Layer 5 of a small transformer language model trained on English Wikipedia (11 layers, counted from 0, width 96).
A neuron's activation on a vector x is GELU(weights . x), where the dot is the dot product.

Input weights of the MLP neurons that the questions are about. A number n stands for n times 0.0047.
n7: -29 24 27 -17 38 4 -2 5 -23 29 -26 30 54 57 -32 5 0 -28 -16 16 4 -27 -27 -9 -1 -5 -15 26 -9 20 -28 -37 36 -21 -62 25 -7 7 -5 3 6 -40 -5 29 0 -25 -9 -8 6 1 21 1 27 -28 -70 8 17 21 -7 -27 11 1 16 -45 -5 -5 -10 -30 -22 16 27 -29 11 25 50 -8 -30 9 35 36 -17 26 2 -9 -27 41 22 45 4 4 23 40 0 -22 -14 -32
n15: -16 14 14 -17 3 17 -50 -40 14 20 17 -29 -23 3 9 -10 -18 1 41 8 -29 29 -1 32 -8 -7 3 5 19 -10 8 -17 0 -19 -9 10 -4 -1 -5 -23 22 6 25 13 20 15 21 11 7 -13 23 -21 4 -25 8 29 22 -32 27 -24 7 -26 -1 -8 17 19 -5 23 13 -17 -4 -14 6 12 7 40 -52 -18 -10 -1 0 7 12 -11 21 -4 -16 1 21 18 45 -41 -27 13 -39 4
n34: 15 3 14 -7 23 27 -3 -52 5 -13 13 31 7 1 19 -23 17 25 -50 -4 -30 -50 -24 -3 -12 6 -1 -23 -31 39 26 -4 -25 68 -39 62 -11 -36 20 9 -50 -16 -8 19 24 24 0 -9 19 6 0 -2 -34 -5 29 -13 -16 27 -5 60 -36 -2 -8 22 -23 13 -26 -5 -45 35 37 -25 -20 25 18 -11 -3 22 36 -25 -25 -21 -23 12 -29 -1 -22 -27 4 38 16 6 -2 18 -21 21
n41: 3 1 -22 -14 -7 -9 1 0 15 2 1 3 -4 -10 17 11 -32 -3 33 4 5 2 30 6 -10 14 -23 -24 -27 -7 -33 4 10 23 -2 22 -10 -8 -53 -31 12 34 6 8 -25 4 28 -17 -17 9 17 18 15 -43 -2 14 15 15 30 10 20 -33 27 37 26 2 23 -4 3 4 -43 -9 14 -54 13 0 -19 -10 -2 36 -4 2 -31 -50 -50 1 -11 -4 -11 28 16 -11 20 3 22 -26
n48: -17 8 -19 10 29 -9 19 25 -8 16 29 14 8 -15 19 39 6 -26 22 -23 48 -35 -39 -27 21 -11 3 -26 21 -26 2 -15 -7 5 1 -2 -7 44 11 12 -53 9 -43 -8 35 -22 -32 -14 -42 32 58 -14 5 31 5 -2 -8 5 -15 -55 9 -7 -10 -17 -37 -11 -59 23 -4 19 25 -3 -18 39 10 0 59 23 -15 27 -7 -9 20 -1 -2 -40 4 67 -9 -30 11 2 -14 -16 -35 31
n59: 4 65 -26 -18 -20 11 -17 16 -29 75 14 42 -39 -2 27 0 19 -25 42 -7 -22 -24 -36 -34 -4 -23 10 -12 12 -19 32 -13 -20 -2 5 28 -14 -27 26 35 0 67 28 -10 42 -14 27 -44 21 -9 -8 -23 5 -21 16 5 -23 27 -41 20 7 -52 1 16 38 -18 -23 59 -9 1 12 -10 -8 22 48 -33 -27 19 7 -1 6 -10 -15 -11 -17 16 25 -39 -10 0 -2 5 -13 -4 4 -26
n64: 0 -11 -1 50 -4 22 33 -23 -7 28 -20 22 20 -10 -13 -38 9 31 -16 -32 29 -17 -35 17 11 -12 -38 22 12 -4 -21 -40 12 -32 -29 -13 20 32 8 -33 7 -11 20 32 55 -14 33 -6 12 -2 -47 13 1 2 -8 -70 8 -8 -23 -1 16 -7 3 -3 46 -1 -3 13 22 11 -5 -31 23 45 9 20 39 5 -23 24 -21 -16 -4 21 21 0 -18 -2 -3 -65 21 -19 32 -54 18 -23
n77: -23 17 1 8 26 23 -16 -30 -21 -30 -34 -13 -38 47 -32 -7 12 10 -38 15 41 18 10 35 25 -35 -13 -27 -4 -8 2 -38 15 -21 -5 -21 -15 26 -17 -5 -38 28 4 18 25 48 51 -12 -38 23 -41 -45 32 3 -5 -23 -8 14 27 23 31 -8 34 31 -18 29 -14 -17 -57 21 -9 27 30 12 13 18 -31 -21 42 55 -12 -2 4 -24 -49 42 -43 9 9 -13 -41 20 -1 60 -66 0
n91: -7 36 0 6 -7 14 -40 48 -13 -16 -25 -21 14 6 22 -8 35 11 -26 -15 32 -20 -7 29 13 5 17 7 -17 2 -16 -21 -33 -8 -63 34 2 21 -11 7 -8 8 54 -27 20 13 -34 9 40 52 -4 -9 13 -50 -7 -25 23 3 45 37 7 -32 27 33 -1 25 21 -15 -12 0 24 -39 -46 -16 -14 21 -7 -15 23 24 41 -17 -85 -17 -74 -66 -16 -7 6 15 -29 4 38 39 -15 3
n99: -16 -2 -29 6 9 -16 -39 -19 -62 13 23 39 -29 24 3 -61 14 -15 3 -15 31 -44 -10 -12 -12 -6 11 10 2 -38 -3 -4 -46 -25 31 -2 -36 1 -19 -9 -26 24 19 29 -3 24 2 -7 7 16 32 27 -6 -11 27 -32 -56 34 -11 -19 28 20 38 -2 -5 69 6 -8 3 22 -12 -29 -6 -20 31 -26 0 -15 41 46 11 -7 -5 -9 -35 26 -9 16 30 10 -20 30 25 -40 19 11
n100: -26 -13 -13 -7 -20 36 -26 -8 23 1 40 3 -32 -5 10 16 8 -10 -10 -1 -25 21 9 -30 14 -35 -23 3 8 -16 12 -12 9 13 17 21 17 3 -15 -33 17 28 27 23 -17 -4 -11 -32 1 24 -21 8 -23 -14 -8 31 -15 -9 12 -6 -8 -21 1 -7 47 13 14 14 -1 30 -40 18 -28 18 0 9 -4 -25 -27 13 5 14 -14 10 -9 -12 14 1 -19 14 18 13 27 4 11 -3
n108: 16 -37 27 14 -9 51 -33 -14 -13 -10 33 -36 -23 18 37 15 -13 22 -2 -17 25 1 -23 25 -3 30 -13 -14 20 -20 23 -20 53 -5 2 17 -16 6 -17 -20 -18 28 -24 -30 -37 40 -13 -38 -18 48 12 -21 -15 -8 -12 -1 28 23 -2 36 -10 -19 -25 21 -25 9 0 22 -16 9 31 3 -10 28 14 -26 -10 -5 -5 -19 17 -28 1 -19 -69 -14 -1 -19 -8 19 16 3 -20 41 34 21
n110: 6 -14 -41 14 -1 4 18 -28 8 -12 -19 5 28 31 -50 -1 -17 -18 -12 5 36 14 -1 -9 5 -54 -3 37 -1 -43 7 -23 -12 2 11 23 -15 -6 16 -11 -7 13 2 -15 4 -13 -15 5 -7 16 -22 -13 -11 14 7 5 -28 -1 22 30 22 -5 13 21 11 24 -6 27 -21 32 17 14 18 28 27 -17 -43 -1 7 8 -4 -32 -10 35 -33 -33 -38 -9 -7 -34 5 -41 26 25 23 10
n129: 16 -6 -32 3 -9 26 -34 34 7 -12 12 43 7 17 -31 -7 -24 2 -30 -51 -1 3 -20 -15 -14 13 -17 5 -6 12 13 1 39 1 -23 -17 18 -15 -16 34 -11 22 52 28 54 -30 7 25 34 28 -41 18 14 -15 5 -19 -3 -30 -35 27 36 -48 -9 11 15 25 13 -26 -57 9 -29 -30 -6 22 -1 25 -6 24 19 -18 -19 -29 -8 15 30 40 8 -14 -3 -34 8 -61 3 -28 -31 11
n132: 2 30 9 -2 -21 5 -5 -19 -7 33 -29 -2 12 36 2 10 -21 -15 33 35 -29 7 7 -18 -24 -1 -4 -44 -8 31 -6 -2 16 -10 -36 23 -9 -33 -21 16 2 32 -11 2 44 12 1 -11 15 8 -22 -4 -47 -19 -33 27 7 -34 3 -1 -4 -8 24 -23 17 6 -6 12 19 15 -16 13 -46 -20 8 4 36 -8 -12 -13 2 -5 -30 -8 -21 23 12 10 36 12 35 15 4 -12 18 5
n133: -14 1 1 5 -21 15 -16 20 13 13 -21 5 13 36 15 -1 -28 12 48 19 19 -22 12 -2 4 2 18 -18 -5 -13 -7 -20 27 28 -44 16 20 -10 -21 -2 -15 9 3 -16 20 -14 5 -28 -26 22 -10 -26 -35 -5 12 24 15 -22 -25 15 4 -32 6 -16 13 11 24 13 -4 -1 -15 -15 -33 -11 5 9 -2 8 -29 5 -35 9 23 -1 5 -14 10 4 34 -3 42 11 -1 4 -5 10
n145: -9 23 8 0 -7 23 4 -9 -41 54 22 -21 33 26 -13 22 33 -39 30 11 -3 -17 24 -15 -46 -17 -6 -26 11 -12 20 11 13 -42 34 -1 18 27 -46 0 -21 24 -19 -14 -6 1 -28 -23 -17 6 -18 -44 9 -9 3 -34 20 -2 -4 33 -8 -30 9 -2 6 -19 -12 -60 -20 5 -15 8 -26 5 29 -6 3 -3 -3 -27 3 34 5 -18 4 25 -5 13 -1 -14 -20 -16 80 -23 15 -2
n155: -61 -4 -18 12 -2 11 6 18 16 24 -63 20 -20 10 42 31 7 1 3 22 29 -31 -21 -9 -26 14 4 -36 24 -7 -32 -16 -23 4 -16 26 9 -5 26 0 6 43 -16 65 26 36 -8 -19 36 -19 36 -33 7 -13 7 32 17 -29 -1 -53 14 -1 4 42 -6 48 13 31 -38 9 -15 -1 1 -29 23 -38 10 -28 -28 24 -4 -25 -49 7 -19 -16 15 1 -36 -23 82 56 8 -18 -7 11
n169: -31 -9 31 -18 -26 33 -16 4 -1 48 8 -28 10 30 20 50 -9 -9 4 -13 -13 -7 22 38 -29 47 -36 -37 27 32 -62 -23 1 27 -5 -7 -39 30 1 -13 -4 -8 29 -3 35 -1 -16 19 -2 11 22 -4 32 -14 -38 -10 27 -56 -26 19 66 -14 -20 33 31 15 39 10 -34 -23 48 -16 12 -23 20 -25 -14 -7 -11 8 -16 1 -42 -36 -50 -47 14 20 7 -12 13 24 48 35 -38 14
n180: -20 53 11 -3 -12 26 7 -42 -25 22 16 -8 -9 45 9 86 -17 -3 -18 12 10 -16 -7 -14 -33 8 -13 -11 2 -23 53 1 9 -28 -4 22 -5 -32 -42 22 13 -9 17 24 5 -32 33 -29 -18 4 50 -21 4 10 -8 -8 8 -22 -44 -17 38 0 34 37 -35 -26 -38 -7 5 4 -12 1 -12 24 30 15 -31 11 36 36 -19 -87 25 0 -10 -21 12 3 6 -16 -8 5 -11 38 -5 9
n182: -7 13 -22 -11 -1 2 32 -11 -44 22 15 -33 -19 -33 -51 26 -16 -27 4 25 -8 9 -9 15 -29 -9 -20 -21 58 47 -61 4 -8 4 -32 -20 -12 1 44 37 28 35 -2 -5 -2 -20 25 24 41 6 44 -33 -42 17 -14 24 -15 -14 27 -20 34 5 15 35 12 14 -48 -1 5 12 15 18 3 -39 20 55 -28 -3 38 16 57 -11 6 -37 -40 -11 -14 26 -9 -47 14 4 22 20 -18 24
n190: -6 62 0 -25 2 -1 6 -34 -21 19 15 -16 17 -3 15 48 -4 -28 15 -8 16 -16 15 52 11 -3 -8 6 17 -38 10 -25 3 -18 3 19 -13 -41 -58 -8 -20 -4 3 17 3 11 -43 2 8 9 -9 -10 -14 -29 7 2 -19 -4 71 -17 7 4 35 4 6 -6 0 -11 -23 -12 -23 -23 13 -7 26 -7 9 -8 30 19 -9 -2 51 -33 11 50 -6 -4 -25 6 -3 44 -25 32 -25 25
n207: 5 24 18 10 -22 6 -4 -35 -21 20 18 5 -16 2 -19 -30 38 -75 29 3 5 -33 15 -21 -10 15 -4 6 2 -4 42 -17 30 -22 -8 4 0 -9 13 -2 23 30 -3 -1 16 4 -11 19 -4 2 21 -16 -15 -11 13 7 11 -29 41 -14 -3 -1 -5 47 37 -1 -10 -36 2 24 -12 -21 -3 -57 -6 -23 12 -41 15 -2 33 8 11 -3 -29 -5 22 -14 40 7 -5 13 44 1 -12 -30
n211: -59 10 -23 15 50 14 -45 8 -21 3 30 -32 -4 10 16 8 17 -15 -44 21 -13 -12 -26 27 4 -25 15 4 -11 -17 -11 6 -17 -1 10 15 24 -62 -55 17 -8 -8 -2 -5 30 9 -34 -21 39 59 4 23 -23 11 17 -21 4 9 29 -52 32 -6 -20 2 7 -37 -17 4 2 9 -6 19 -61 -33 44 -5 -12 -20 -1 -7 10 13 13 23 53 -13 -32 -16 1 -17 23 -6 -34 5 56 4
n248: 11 -20 -32 -13 3 4 -14 3 20 -1 10 -8 18 7 -9 -33 10 39 1 -53 -15 -5 -16 14 8 9 -26 -15 18 22 3 -32 -30 -19 9 25 20 -1 36 -68 -7 35 14 -9 -23 -3 12 24 15 0 -5 -25 7 -38 11 13 45 12 -14 -31 -39 -42 40 4 3 11 -28 9 -20 8 17 -8 -29 21 -21 4 -9 1 0 29 23 15 -15 -1 1 -14 -7 9 -27 3 22 17 10 29 44 38
n274: -24 -20 -8 -12 42 17 0 -56 -25 20 20 -17 -7 -12 30 -5 55 -37 -29 -12 54 -9 -19 -46 -25 -19 -24 26 6 30 15 -13 -19 21 -55 23 1 8 -38 35 -18 -10 -15 -16 26 -8 -3 14 -50 -17 -23 10 25 18 1 -29 1 -29 8 24 18 -12 -34 22 24 26 -23 -24 -17 1 27 -14 -1 19 37 -31 27 9 38 27 14 7 45 -31 15 29 7 -12 -14 4 15 35 33 36 -4 -3
n288: -28 47 -46 -9 5 0 3 29 22 10 33 -16 1 -14 -4 4 31 -11 4 64 13 0 -36 37 8 -19 -5 -32 7 -9 -20 -3 -14 -12 8 6 -19 -58 -24 2 4 14 -52 -2 17 42 -10 -17 -11 15 31 -22 -39 7 32 -7 4 -37 56 -35 14 -13 -5 -24 -10 17 -1 24 -7 1 2 -95 -10 -23 6 4 9 -56 -4 -43 9 -9 -11 -12 -21 21 -4 20 36 18 17 -1 -1 19 35 52
n321: -15 44 -30 14 -14 13 -9 -10 15 8 -24 -2 -31 49 -5 2 27 -6 -2 -24 -14 3 -23 -10 4 18 -8 21 -13 -29 13 -40 -65 4 -15 31 0 -30 23 9 -18 75 14 -3 30 54 -31 55 33 -13 2 6 -20 -5 -8 -21 -54 21 2 2 -12 -34 1 19 50 3 -52 16 -7 16 -12 -35 4 7 13 2 -27 5 -20 8 22 -21 -33 -39 -23 5 42 2 -11 3 13 29 61 16 -28 14
n357: 18 19 -51 41 10 -4 27 -8 -30 20 -4 -2 29 41 -30 8 28 -4 37 1 13 -21 20 11 33 4 -14 -4 -8 6 -11 -10 -1 4 -1 -27 7 -23 25 12 -56 35 14 19 11 -21 -1 46 -41 6 -19 -32 -34 -12 -2 11 -10 15 4 1 31 -57 -2 -13 -30 -29 1 -9 -2 6 -61 -9 26 -3 28 45 -9 18 3 3 -9 -12 -9 -33 -27 34 23 1 61 5 -21 -7 2 3 24 35
n359: -22 -19 8 -9 -19 -5 26 -33 -9 37 4 14 19 10 7 2 -6 -3 5 -16 1 -12 14 15 -1 21 -4 -11 32 24 -33 -12 40 -1 31 46 -25 -45 -6 -26 -14 16 -1 -9 4 -17 17 -13 22 19 40 5 -19 -43 2 -4 42 27 15 22 -4 -31 6 37 29 -48 9 8 -1 -22 58 4 -8 -23 28 -10 -52 -8 -6 38 15 -9 0 -43 6 -13 -17 -1 -42 5 8 27 -32 -22 19 10
n362: -14 -35 26 -6 -19 28 -34 5 -7 10 28 -24 -8 9 11 -29 -14 23 30 -2 5 -22 -5 -20 -2 25 -3 -13 -10 22 -43 9 -17 -4 1 39 -15 7 -22 9 -16 14 -21 18 -20 -5 2 -5 62 -3 -14 9 -17 -24 -20 22 9 -20 45 13 -11 -21 5 -1 9 19 41 2 8 6 -7 33 -15 30 27 -23 -41 -17 3 15 4 -7 19 42 4 6 13 -16 -16 -20 3 16 -11 -17 -43 16
n370: -7 -14 -20 12 -21 0 -39 -13 20 -11 29 27 11 19 20 -3 -14 -3 -2 -1 -29 13 9 -13 5 -28 -24 9 8 -14 28 -21 30 -2 24 11 9 12 -1 -28 -16 -7 -20 16 27 -5 -39 19 2 17 -6 -46 -9 11 3 -7 -12 20 -5 -4 1 -6 -10 32 30 11 24 -24 0 14 2 -10 3 -23 6 -7 0 26 -32 -18 -11 -9 27 -10 48 -14 3 26 14 -8 12 15 -13 4 9 13

Each question shows a token from some text and the vector x that enters the MLP there. A number n stands for n times 0.065.

" W": -1 23 -9 3 -10 -85 -3 -2 2 10 -2 8 -9 3 5 4 -19 -9 -4 29 -3 5 29 -1 18 4 -3 19 -24 -14 6 10 -12 -6 6 7 21 3 2 19 31 -9 -3 17 -22 -6 17 -11 5 -39 -12 17 1 -13 22 11 -6 22 3 10 -12 14 -8 15 -13 5 11 7 18 -45 10 20 -4 -16 -6 -13 -7 -10 -14 -24 12 -7 13 -5 -9 11 -11 -4 12 -1 21 -22 -5 4 -2 -4
Which neuron fires most, and how strongly? n41, at about 0.94

" S": 24 4 4 -15 -5 -68 18 8 -3 12 -15 0 -23 -8 -15 -6 -6 -13 6 38 0 0 39 -9 13 9 3 -7 -10 14 1 30 0 -8 10 -1 26 -1 -21 28 20 -12 20 -3 -15 -2 3 -9 20 -35 -10 34 -7 -12 15 8 0 -9 -3 0 -2 5 -19 -10 -11 14 -7 22 10 -25 -14 37 5 7 7 -15 0 -3 -34 -1 -1 14 -4 -13 4 4 -19 -2 13 -15 1 -10 10 7 -30 4
Which of these neurons fires most? n132

"ber": 14 -35 -4 -14 -7 -30 10 18 -9 -8 -11 19 -3 4 -27 -10 -20 12 15 -37 -6 21 10 -8 -2 17 20 33 10 7 9 14 0 26 3 -14 32 36 10 6 21 -20 -8 -8 27 3 -14 -5 18 -4 20 5 -14 -4 2 -14 -19 9 0 -8 -14 5 -29 -42 12 -2 -12 -19 -6 -27 14 19 -6 -5 -16 1 26 19 -5 -11 1 -21 24 8 2 10 -2 -29 9 -18 -11 -8 21 -19 11 4
Which two neurons fire most, strongest first? n129, n64

"\n": 45 9 -5 -28 -2 -69 -1 -4 -7 -5 16 16 5 16 -3 8 2 -2 -13 -18 6 19 14 -5 6 0 14 -8 -5 10 -22 28 -10 1 4 -2 26 -9 -1 -4 -19 12 10 14 -30 -8 15 -4 -4 -48 -10 -7 -8 1 20 -13 -1 -1 19 12 -17 2 -14 5 -6 20 0 -3 -6 -49 13 19 -5 10 4 0 3 6 -12 -6 26 16 11 8 12 -15 13 -4 17 -14 -9 -1 -4 2 -3 -12
The three highest activations, in order: n248, n362, n357

" E": 28 13 -18 -11 -22 -66 4 -10 24 4 8 14 2 -2 -4 -1 -15 -22 10 -7 4 4 47 -1 11 -16 18 13 -11 -10 11 13 -2 -19 29 7 23 6 20 7 1 -4 -1 20 -23 12 30 -5 4 -52 -3 13 2 -28 21 -7 -13 6 9 9 3 13 -23 4 9 4 13 -3 26 -32 -12 15 4 -22 -15 -19 -6 3 -30 -6 -4 5 -16 -16 -1 2 -6 -5 10 6 8 -6 -3 6 2 6
Which of these neurons fires most? n41

"h": 25 5 3 7 -27 -73 -14 2 0 29 15 23 -1 -24 6 -1 18 -2 -16 19 0 -3 28 -42 -12 -5 17 11 -15 -1 8 1 -8 -1 14 1 23 19 3 -14 31 -12 2 11 -11 -19 -12 -4 -9 -12 -1 17 21 1 -2 -8 -14 1 -10 6 -10 22 -23 4 8 0 -32 -9 6 -26 -3 36 -5 10 -14 3 -17 7 -35 0 18 7 -8 -22 -8 14 13 9 12 0 -14 -14 10 -3 27 6
Which of these neurons fires most? n145

"n": -24 6 15 -18 15 -55 18 11 3 -7 19 2 -17 -33 0 16 3 23 13 -9 2 -6 11 9 8 32 23 14 -19 4 -5 29 -10 1 29 -23 24 8 -16 -12 3 -10 3 -17 -21 18 -11 -20 17 3 -3 2 10 9 -15 -17 11 3 35 24 8 -6 -10 -10 18 -17 8 17 3 -31 -5 11 -19 4 -5 -41 5 -5 -33 12 -4 29 14 22 -2 17 -9 -11 -13 -6 -5 6 -18 -6 -40 7
Which neuron fires most, and how strongly? n362, at about 2.1

"re": 10 11 44 -19 12 -46 15 0 16 -9 -8 6 21 21 -3 -5 8 -15 8 6 0 16 3 -16 -4 2 20 30 -34 -3 -2 29 -12 -30 0 13 31 4 -4 6 -4 8 -24 -38 -21 36 -8 -2 0 -26 -1 22 8 12 -5 -29 3 12 -10 -1 -18 -6 -9 11 7 6 -3 0 -6 -28 -17 21 14 -8 11 3 6 16 14 -32 3 -12 -16 6 -6 14 -31 -12 -2 -10 2 5 4 -4 1 -10
Which of these neurons fires most? n145

"ember": 0 -26 -13 -14 22 -49 -2 8 -41 -21 6 4 -14 17 -28 -26 -19 0 25 -26 -5 -2 35 -8 1 16 35 29 -7 2 15 6 -13 15 24 -9 22 29 3 24 19 4 -6 1 17 4 8 -18 2 -7 9 3 3 -1 13 -4 -30 -4 -14 20 -13 12 -31 -16 -2 0 -18 -5 2 -30 18 32 11 -26 -14 -9 18 -1 15 -6 -13 -26 24 -7 -8 -17 3 -6 16 13 -16 4 20 -1 18 0
Which neuron fires most, and how strongly? n99, at about 2.2

"-": 3 0 16 -28 -7 -62 28 12 7 -20 3 4 -1 3 -12 -7 30 0 6 3 -1 -9 18 -24 12 32 9 -15 -4 8 12 8 1 11 3 25 25 -9 -3 -4 16 -10 -15 2 -25 10 -7 -10 4 -47 1 31 4 -17 -13 1 6 25 9 1 9 12 -11 -22 -2 27 4 24 -8 -33 -19 6 15 -10 -12 -21 17 -6 -18 -1 -24 17 -3 14 7 8 -22 7 -18 3 -7 13 15 -7 -15 25
Which of these neurons fires most? n155

"th": 11 -17 1 10 -12 -51 -11 -1 -7 2 -15 15 -20 -29 -21 -8 -7 8 4 9 -2 9 7 -19 24 -12 -1 15 -24 24 29 13 -26 -4 21 -8 29 27 4 -18 23 18 15 8 0 13 31 -2 -8 -27 5 -9 8 -3 -4 -3 14 5 -3 -15 -20 2 -18 0 -18 -9 -8 9 -4 -39 14 10 29 22 -7 -10 -15 -3 -32 14 -10 -28 12 17 7 4 37 -2 3 -18 22 -9 6 -19 5 12
Which of these neurons fires most? n64

"al": 15 -19 35 5 -34 -27 -12 -4 18 -25 -21 -7 -3 -9 24 -4 -37 21 1 -13 -21 31 -4 -1 23 10 24 17 -25 20 5 6 20 -4 20 0 31 -10 2 10 -3 22 -27 5 6 -5 11 -15 2 -13 -11 -12 20 9 -7 -4 9 34 -10 -17 -2 -12 -8 12 -3 7 -6 8 18 -23 18 22 16 23 -9 -22 -10 -4 -29 -20 -13 -19 -7 5 3 -26 14 -16 2 17 -17 10 16 -5 -14 -20
The three highest activations, in order: n108, n370, n362

"ation": -10 -2 -3 5 -1 -51 1 -2 23 -35 -5 -22 24 -6 -8 -5 8 11 -11 -1 20 6 -14 -7 29 -5 59 16 4 5 -21 24 -26 3 -16 -7 26 -5 27 10 3 -17 -14 -38 -13 23 -15 -8 10 -1 -8 36 -8 -9 -22 0 16 -12 16 11 -34 21 -2 -6 -15 14 13 19 15 -25 3 29 -17 -10 1 0 -2 -3 -5 -13 3 1 18 17 -6 6 2 -25 -6 20 -7 -5 9 17 -11 -13
The three highest activations, in order: n91, n362, n211

"ro": -15 -5 7 -23 16 -35 -6 -6 26 -11 2 27 4 -28 19 -6 17 1 -18 19 8 18 20 -12 -2 16 -8 -3 -23 12 5 8 14 -9 23 -10 27 12 10 -4 17 3 -4 -16 -31 28 -13 5 -7 -17 -7 47 10 -8 3 -6 -24 6 -44 -14 -3 27 -31 -9 -6 24 6 -19 -9 -39 -17 -1 21 -14 -5 -22 -26 9 -29 10 7 5 -9 -10 8 23 -10 7 2 16 -8 8 14 -3 0 27
Which neuron fires most, and how strongly? n99, at about 0.79

" r": 17 -25 18 -4 -19 -59 19 -11 -1 0 -24 2 11 11 14 -10 19 4 -24 10 11 22 46 13 10 -2 39 -17 15 8 23 -5 13 -21 -5 -16 24 -12 -44 0 5 -14 -6 -7 4 9 -2 -2 12 -29 4 12 -6 4 -3 26 8 1 6 -2 -11 22 10 -5 16 17 0 14 -4 -51 -16 12 17 -6 -4 -20 12 -26 -26 -2 3 -9 15 -4 -8 -8 -13 -15 12 -15 0 4 5 5 -5 5
Which two neurons fire most, strongest first? n190, n132

"et": -7 4 3 -10 11 -53 -19 12 8 -18 8 19 11 -36 -3 7 32 -4 -14 10 3 5 17 4 1 -11 -1 1 -6 -3 21 -5 0 -3 19 -11 19 22 0 -2 22 -11 2 12 -19 5 -6 -8 -11 2 -9 44 -2 12 -22 1 -16 16 -30 3 -9 38 -39 -13 -19 36 -23 -22 -21 -33 14 16 13 -15 -9 -1 -29 26 -31 6 -17 18 13 22 -20 18 -6 9 -1 0 -6 10 0 19 3 20
Which of these neurons fires most? n99

"k": 24 -13 -5 -20 0 -57 -6 15 37 -12 5 19 6 1 -3 4 -2 -8 -5 23 -10 11 -7 -5 22 -7 -17 15 -29 -13 32 25 8 -16 0 10 28 26 -32 -2 25 -25 -15 -5 -47 -9 -14 -18 -20 -14 -1 -8 -3 8 13 -1 1 -2 8 12 0 32 -11 -5 -7 -1 -6 -4 -3 -18 -13 22 9 22 -7 10 -13 11 -40 -6 -4 -8 27 3 10 13 6 19 10 10 -7 -13 -7 -17 5 9
Which two neurons fire most, strongest first? n370, n100

".": 4 -25 0 -16 11 -59 21 -5 -3 -14 10 10 4 26 0 -2 -3 17 1 -1 -17 -17 13 -26 18 -14 29 2 -1 12 -8 19 -22 16 1 -2 24 4 18 17 13 19 7 -7 2 -10 11 5 8 -26 -23 18 -9 -11 -11 -7 -12 19 -10 -9 -2 14 -6 -19 0 7 8 2 -4 -52 5 48 -11 -12 2 -34 2 -16 -34 8 17 24 3 2 8 -14 26 -13 6 -20 -4 5 27 5 9 -4
Which neuron fires most, and how strongly? n362, at about 0.52

" of": 4 9 18 -7 -3 -68 17 -8 6 16 -6 19 25 18 1 5 -4 5 13 -14 -2 9 7 -18 9 12 42 7 -33 10 3 18 4 1 -13 -16 17 -8 15 -7 4 -16 -34 -9 -11 -3 19 -7 4 -13 11 17 -5 -10 -9 28 30 -3 -10 13 11 -13 -25 -12 6 14 -13 16 -15 -59 -2 28 5 5 -3 -27 8 7 -19 23 4 -12 13 15 -21 -6 10 -10 6 0 -15 21 -2 7 -31 -6
Which neuron fires most, and how strongly? n7, at about 0.88

"ad": -9 -30 -3 -27 21 -46 1 -18 43 -13 -5 -13 -17 -8 -5 14 -8 2 5 -6 7 11 0 14 4 -18 4 -15 2 3 16 0 -19 -3 9 -20 25 16 -11 -5 15 -2 14 11 -15 21 34 4 -15 -9 -36 22 28 15 9 -4 23 -8 -14 15 0 1 -27 -18 -21 -3 3 -14 -15 -51 29 27 26 2 6 -10 -3 12 3 8 -8 -2 11 4 12 29 0 13 -14 -4 -3 11 1 -3 -30 1
Which neuron fires most, and how strongly? n77, at about 2.6

"er": 32 -6 19 -5 -31 -60 4 9 11 -21 17 42 5 0 -28 -5 2 -37 -1 -27 -14 -9 31 -9 15 23 22 21 -1 -15 12 19 -10 -1 17 1 21 3 8 -8 10 -23 -8 -28 4 18 -5 4 14 16 -9 11 8 10 -24 -29 -5 12 10 16 -10 -14 -14 -20 27 22 -2 -2 8 -5 -4 10 27 -10 -11 -18 17 -6 -21 -17 -6 23 -6 16 -18 -17 9 -13 4 -12 4 18 4 -3 -15 -14
Which neuron fires most, and how strongly? n207, at about 1.8

"os": 20 -22 17 -34 20 -35 31 6 24 -21 2 -24 6 36 3 -15 -21 -21 -4 8 14 6 -4 31 21 6 7 24 -38 -4 32 3 -14 17 -3 -6 22 -14 -13 -1 -29 8 -25 -42 -8 19 2 1 -6 -26 1 42 15 21 -13 -27 4 1 19 -4 11 -11 -11 -7 -4 24 -23 3 -6 -13 -3 -5 26 -21 4 -17 6 -17 15 -8 -12 24 -6 33 -2 12 -3 -9 -1 4 -9 11 5 9 -11 -13
Which two neurons fire most, strongest first? n274, n77

"t": 0 -7 8 -1 13 -80 4 6 6 17 -4 -12 9 -3 7 0 11 29 -9 19 -5 21 18 7 -16 -37 46 8 -27 -21 -17 28 -23 -11 0 7 24 3 21 7 0 6 -3 -22 13 1 8 -18 -34 11 23 3 -4 11 -3 -1 4 2 0 10 -17 13 7 -16 -21 8 -13 -18 -13 -20 -5 4 -8 6 3 16 -10 -4 -14 -21 3 1 9 7 2 19 9 7 9 12 1 4 -49 1 1 11
Which neuron fires most, and how strongly? n288, at about 1.2

"ong": 28 -9 -11 -14 0 -65 7 -7 -8 -16 -19 -16 -9 2 -8 5 23 -35 -4 -5 -3 9 -32 -11 4 5 13 2 16 19 45 3 -8 -11 31 3 25 29 -26 5 27 -29 16 -4 -33 5 25 -14 -4 -7 -7 1 7 11 8 -1 14 -5 13 -4 -6 21 -16 13 -2 11 -12 9 -4 -28 12 9 16 -13 -9 -8 -28 5 18 -15 32 -21 7 22 -6 16 13 -3 -15 15 3 -4 -9 -8 -2 -12
Which of these neurons fires most? n207

" o": -3 -12 5 -14 5 -67 17 5 2 4 -27 -7 2 -3 -7 -6 2 4 4 7 -9 -2 19 -20 6 -8 36 -24 16 8 16 21 2 -9 -6 11 24 22 5 12 9 13 6 3 -31 8 4 -4 8 -29 -21 39 8 -11 19 6 9 -14 -36 12 9 13 -2 -28 0 6 -11 2 0 -38 -26 36 31 -11 -11 -8 -18 11 -18 4 9 -3 -12 -20 -4 14 -16 -16 12 11 -5 17 12 23 -23 11
Which of these neurons fires most? n41

"C": 9 2 -6 -4 -15 -60 10 4 -5 -20 19 11 -8 -33 10 0 29 10 -4 16 3 -6 27 -5 44 14 0 17 -7 -12 5 11 -5 5 30 32 21 -7 7 -14 16 -20 -10 -4 -43 21 -9 -13 4 -33 -7 26 11 -19 -18 -2 16 -5 -19 8 1 34 -22 -17 -13 23 6 14 14 -12 -6 8 7 -8 -16 -3 25 -2 -38 4 -18 -5 -9 11 -5 4 13 5 -7 -14 3 -1 7 -24 -12 13
Which of these neurons fires most? n100

"r": 13 15 35 -15 -1 -82 30 -6 -25 21 9 13 5 -18 6 -36 1 -5 -30 18 26 -7 23 -16 -9 -1 18 10 -26 -1 -2 4 -10 -5 -5 -25 23 -1 -5 14 14 13 7 -16 11 -1 9 -4 -8 -5 21 19 10 3 -15 -2 -21 7 -11 -3 -2 16 -9 6 17 17 8 -4 -10 -34 1 -7 12 3 -7 -4 -5 12 -14 -11 34 -6 -15 -19 -4 18 7 3 -8 8 -1 1 6 -31 13 11
Which of these neurons fires most? n99